Layer 9 of a small transformer language model trained on English Wikipedia (23 layers, counted from 0, width 64). Numbers have three digits each and are written without spaces.
Take only the direct path to the model's output, skipping the later layers: a vector added to the residual stream pushes a token's score in proportion to its dot product with that token's output vector.

Output vectors of the tokens that the questions are about. A number n stands for (n - 500) times 0.0058.
"pand": 650526556816414645249445616567594694449457421695348156434556596624453414607524611601432635370232315359531683451352485429448427447670395436408636342444634583559537493354432538580617385346655644
"industr": 496215829754274927230369848646779455456410438614518237470235805680243485706710499343512705442154493220775287823177750058370647219742396285074360512405512452493727475247623973296714484355848724
"whom ": 449535452437425581238531526602712634260372460735539592423420694598526613626461495539526733438428566451535306738254484446422465353728478538394507668354408382495423498368589535480259560399647670
"Years": 473361604686418593467383566499585462349470418454588480580388459616263745793470474414569547613411568471496430418506421424489598456507540188400585540502667568320587690197390574564557499303707639
"beginning ": 487428458428372691336386630531539482434407576595579406495417579596552358390510541348578440425360492447487603690607597491399475506657499499376427541499512504625413461470545562578528512408583653
"ittee ": 484190789690305861309440851711852525441470466572500159495233714714248471637667447357529700446127501226727309743239716107365601292826419236169350466401513467461689558276591783309770504387880721
"born ": 508465489507401626351594535550478452518548492507376346712349615618486417382377650525549537528459483480557440464545541477318496420488599406438573679488262548384439602431695708375470652425655517
"information": 615368602679374573437504610362505418483434446555437402577439576494298554743693579229333588325568498541771446490566543441519684412451355398308640448438386356487592711303420584638535650509716363
"oughout ": 577529609486409528338357655621513580351519490689467304494553736565552528453590609215587515572485465264414453510494708349363475590666566215412276547516367572612467688285509657379567673505446514
"unte": 587628703590335536346543509575574415402440476551556635352401601439560576428427449415378725500491546494588459521428534358229479358606353421413427397494432626548465712477492535477683435510624736
"owned ": 384578510418412550387337615628364482431588319527442370593325646514478290549551492507538593484492375425615506735625654470477484384449530399396511651466447523579454507443616635355461508618817495
"length": 475532551769611658458300537541567602455482385369403421401336738395221583748643493355464654415307408479659553632449457461559565481492550460386339340497453499586398576441502635481715485377642571
"dif": 511588550560423555450552530546523330462594512559485482514531703453335345568662514479480522272463523597402543625496597429633439472597593345425353417483499506620482440450347451288573515488736579
"flow": 523494578709598650402434577514587499464400457430400517433416615576380568564597382403538674285479457565643479553532468449298464463674514508401535502484347517402542494442621559526589423402639364
"least ": 618292446502552668259359522606632454398434402658486530389434756599382564873691304443462656426129396262507553707196737436469628494567521360391288384498607416522367722444632509444480559767469737
"chronology": 623441586722377588450502534549519586274467623376299102435355604357202640898647543381576567284557592318734488594532744350503619388525719452284597507531546497633594756104342771111324509567506598
"presid": 457454537560372677460547554539630647425397539630491473442377516473449334482405428589356498541406407516494667592544511454274642375578503464367318613597527608432552494404534637424544431499663652
"Illinois": 496476709607450442333455505512473516419441371513384375585333589578425417596548513354323579512376485474646358517506525421415521539654422499339490543506485594568583482517567616455542597584660684
"so ": 552535428429236488350473480489527491484396583644466393578530671654404416598589550489557550476446543467536471612481539472501431502504385547451375419577453361560403461524572528548447483530710652

Output weights of attention head 0. The head adds the sum of these rows, row i times number i of z. A number n stands for (n - 500) times 0.0012.
o0: 528466735888447538535484471494438323462449479470447361472370525408439612754678504382455419380627411505721596397582576535464536625362317513468558587457475590442588540444323650503570535392416401
o1: 523571459391311667322324527386623533289461560713665438457564193707523495353324487574536682732410558500375494554494543589378501392732518416459565509565654615646333496412536233528365479364510708
o2: 558529664637494557579580575399496393553544472423465414444427586347395530614511516445408430443637490473575531398506510576612510558429449457476494521457377585432521484415381694426658509414476323
o3: 427617283268624563450509435532523584657673445598589605399746605598555416262400420480532671621671491617363550547526626432616356388560656382595479475465639379584522379367476310490165484438461401
o4: 470515453753434604608430484525486392573361543409487351557453232499475587460598556574466452605469375650708652391541604398413508554450452525479421694555477511583563471538599384527091548427502455
o5: 505640347267334511394594435415537589485492539493409730551581430590528576452194281649440543533490662590281489569641298511399322475630420600564604346592412458465490471640596503517772478540446576
o6: 385536391231538562426359590459647617350561488569583631450700333709585464275443567577660711697472587401290488612326657591561555423670501421509427500575610535606392341363495281475277433469470621
o7: 601529402201482606450348559514615614339549497629553565591585465606595405329503555467518603581420474492302425586424523452515392452512562446508463479565546409600463548486571295444477527536653681
o8: 629501542714684409317521457530502413211419436460232508421454726641438567594611398514390457210554412618638604518642516626544519627447463831588654539391340455343586382656417507406553452543584438
o9: 439395652916517559484533373560529467611462534412591405394453496314390605703614404482508351441583472439571485351461591502425603592450379430514600537484518634458693515360338773471414552378305340
o10: 473570460347388647409549517449628609441598491484425739382642463517546541443364318621491577484633593477279453563512420601500431508624370552573568360565473488417531420451428583465728462461377461
o11: 587458620651599516597497490425454525390546422451369531511406498476457588654598491599444525458562437558576495502456396529557540608473373618540522443532443491405420327549484474454521579436532388
o12: 400438328449441401579622469389414631718396428476589489538509561403423371437428516515527431626382592520672352432652515377472589425401563516507331514478471374563714533704683663634316534557402404
o13: 541433607604773466495486397599389582619490445384518608398541630344534488578608619482534435543499440419372313499265504601577582564515579410480516476527565436483437422453498547461312535617507400
o14: 420408591670548447665612434416322535682637518253397618350471480380372598669567443548524365465567506503601653396501420573411581523522357598504520394575470534460486431552414783563447512466371317
o15: 603491397530765306528573416610201349707656464440511448536315756497567433488542540412504454443522440595567609506581297614573338478380616567505484416439344368540360638523498318556351556563579560
o16: 618633681345548611317262430570485465406415510623623425650565588539679481563531525426516602536438439535371303584523571520570287543543549360487503582522553267540346561410488159462541634594628579
o17: 412456499797549366614571377496338540583484464402397537462466463397464579734562464620560468496505477630720460481552409463395593624465341632580517429589585366418488336686548567581262523513358316
o18: 505467639788485519469582505422548474645519587419625336446465486396356560484411478401426329527541527433523513379428474598469635537519432384468624580400506789542596598353367750500468453384305457
o19: 337473486481530479421463539575470403414409503713508484508400552476564427421505558371462431457338565554453412581532618503414441373488600359510472645453532486651428779626527440632559556615646678
o20: 690521347410556283596509501521200337507434419517563281674279659585575376462438635529436542568363379496649395589696275556633362600393715635505444578392284397507482595693646291552417591580612645
o21: 522503549504520641475432583618676519284599535665418582417542560643564485468578456363475569424602445453208682579370588480545509446468505426527625456464555714435524453323313425408665409466619558
o22: 430474453506298404488541521495536411483470577606448330629553403505614452471309608480471467512363549596676600556686584440428501489396461537441453597533523496534450611716556503606485478473427591
o23: 419408542621421373708661633592439380527484568590506328556355480490437493470460486401404336397471473560554734457563453480447551490386510432430582563496423695540551652573444587590595462455562493
o24: 487558361550540414391432481407549524421417562494457411502577665560429445552566542548591677514558498539873434479612767383521673522344484681541344559402575357465627264502529600468296412433424320
o25: 411562491477705534458525569636496439567545548412443461460519724508553419456678540470499472431698492652654679436393805517626431421290564466467342584389405361551435381380399426440386525487610433
o26: 359466453524692428535521569641480582413587463463309602421470595564467472444685531459528446428512500571621610520331671579464568407446485610515425548470514426566379421609485463517307464573582499
o27: 608509422472450330492656544356354353359586454609430399431520848483471409559464650316493541380509443463680356565734585604656526474321557597539393485363568536432513581502503742423706407428511506
o28: 497531539386659556473489621643625537475512502452330551440473695426512442536692512494549508393554608474495549467353706453617463399341617569527339552427323367464468489408453528397675526642678472
o29: 560472719601366500515355518506622521239402605417343505618359467542484585690688367546436416246554509481462724353576495501419504626461357652425577415532190523369585507515352687400975517558634529
o30: 321505492504536522427460363598597664585367528512530626486675236610570642402494346699573618569511508609373562456335514359369563506722419439536638451690702424515469300453504237554215452516508355
o31: 496580123299445522295592404441760715349531517496404723513645613675491467319268274614538589523464648593434547575573559486424518371545485709625452418481522452452658365551577564442413369512409531

Each question shows a token from some text and the vector z that the head gathered there. A number n stands for (n - 500) times 0.0023.

"in ": 490661477413406499481555534534494444449512425448572404535587372547452503430424496512522622506524
Which two tokens does it push up most, strongest first? "ittee ", "industr"

"Airport ": 467687530519354695467497662457635414424403459619640387550650545456608522323456414506476647440576
Pushed up most: "unte"

"Or": 548655491445472482499532433538482486402493503502594462532548402541532554339446484452417561540417
Which two tokens does it push up most, strongest first? "Years", "ittee "

"Am": 475477459390513523443545613431433477497527454632612462402607653419545505398525545435565688487473
Pushed down most: "Years"

"would ": 307787414195448568630642482275481413553323396215352307407541430460620593528292472480504834513633
Pushed up most: "ittee "

"8 ": 482488511456521592415487597416504451538427441585487427444619574484555600416542521453589711475494
Pushed down most: "Years"

"ous": 565629524430382607469459590478543460419424490633636447512572528483570537358450437491460713462510
Pushed up most: "unte"

"t ": 516530543402409419591467493469448535401606599646539441583479514472501537447588629533498573423415
Pushed down most: "whom "

"e": 651645503385664358486523439634388399566390462378501407627524484439574519542467478493484590369458
Pushed up most: "industr"

"county ": 376697416194416481593592566354448483491468420279405400456568426512538532518316566484551767532580
Pushed down most: "information"

"around ": 583604551494521456539500533495594550332543529485655496457523375547494504349535535382539661591341
Pushed down most: "born "

"j": 526511500445429415560497585411456561389594584658617485443507561486466499457619657500553654490385
Pushed down most: "presid"

"é": 528543500425414420556482531458463557409614595637596496503520512467493507420566635476489619495381
Pushed up most: "length"

"Baltim": 541572421289501532415522769493520525464492347386660530341666648459630455423301416521423721587478
Pushed up most: "Illinois"

"| ": 458502512406520656409478627352545492532394473633503424403549669423556560450563487398594862454486
Pushed down most: "Years"

"le ": 554549503438456417486534476531447467364577496583609386557543414564516552329523532473488559496380
Pushed down most: "so "

"died ": 457528494443577539453457545376450442601420458572466486435576638388620603524558532441530658525452
Pushed down most: "Years"

"ore": 544452416472530432420585678487443486416551462622597435428628508565463478398551649506600636473518
Pushed up most: "least "

"the ": 553676551457467496502525394550497472368471483555646383594447400522515528357485400433425607522402
Which two tokens does it push up most, strongest first? "Years", "ittee "

"Service ": 521711472474584414534593370485411335558394386475587294552624570438572472474471465554497443322466
Pushed down most: "flow"

"ore ": 429567529481412515509576545410478455393516460655607318537580619526515549313503482537521594381441
Pushed up most: "oughout "

"09 ": 501625508452523626419479419505533374585320470403533440520562365427649598419430372398481659607563
Pushed down most: "length"

", ": 359840425557447509750657372375554426374432383407510262491439376597463499394474512365452511609581
Pushed up most: "whom "

"ail ": 506428451342453533370494688509472475554580431588614511424639654391522466412429488469546703500507
Pushed up most: "Illinois"

"Pi": 565632525472333612449454620485568451404418501663651429519564513494560559336451411503423731484504
Which two tokens does it push up most, strongest first? "unte", "pand"

"u ": 563352519419355491340429899485547535321640481735617506416653650546380456416592577550697730446399
Which two tokens does it push up most, strongest first? "length", "information"

"following ": 398856326655266676750735539308776558031416294384605295315605233982459463111325502343428563736549
Pushed up most: "whom "

"60 ": 587605556492519475519491506526598535344544533488646492488531368544490517315508504373521646580344
Pushed up most: "Years"

"William ": 481648422513376562493587510429520451330480432584632385452593435614536540287437468492419540556482
Pushed down most: "chronology"

"and ": 467452515492406521503453611406601516399538608573557512433485438467522485429567553375581743611412
Pushed up most: "flow"

"station ": 536459410474524440422588676485447481425551459625599443426623517549458467403544643505599631471535
Pushed up most: "least "

"l": 547636509443498480516510400527500506420505537508595479514512399496540553352472491410424588557382
Pushed up most: "Years"

"land": 522474418308465478418545692551489500539606376450669527393671603418534418419352471479516696547502
Which two tokens does it push up most, strongest first? "Illinois", "least "

"==": 676595427402691254551538573618398414448471457400548425545554401493494477556602643362600766572376
Pushed up most: "industr"

"Ad": 619598530461428590430367707537615502395439517429549561515490477530599561452393395503410709601472
Pushed down most: "owned "

"on ": 490465436472481501417592633448469485420539465657608417439620538531494489343518593516562590446534
Pushed down most: "Years"

"previous ": 529723535457442536505529354546506446358446455560667381591502398527527535318455361426397595536393
Pushed up most: "Years"

"|": 339533485556512783508590531261648501523358458635585343297477686440499438385574418290651852467622
Pushed down most: "chronology"

"\n": 621515601357459613356412568554564516462401562571506451537506500466528567401473406529488795373445
Pushed up most: "information"

"\n\n": 764323525304573237407356805680435479423524543365396479596576345574546639584637678480685953569320
Pushed up most: "chronology"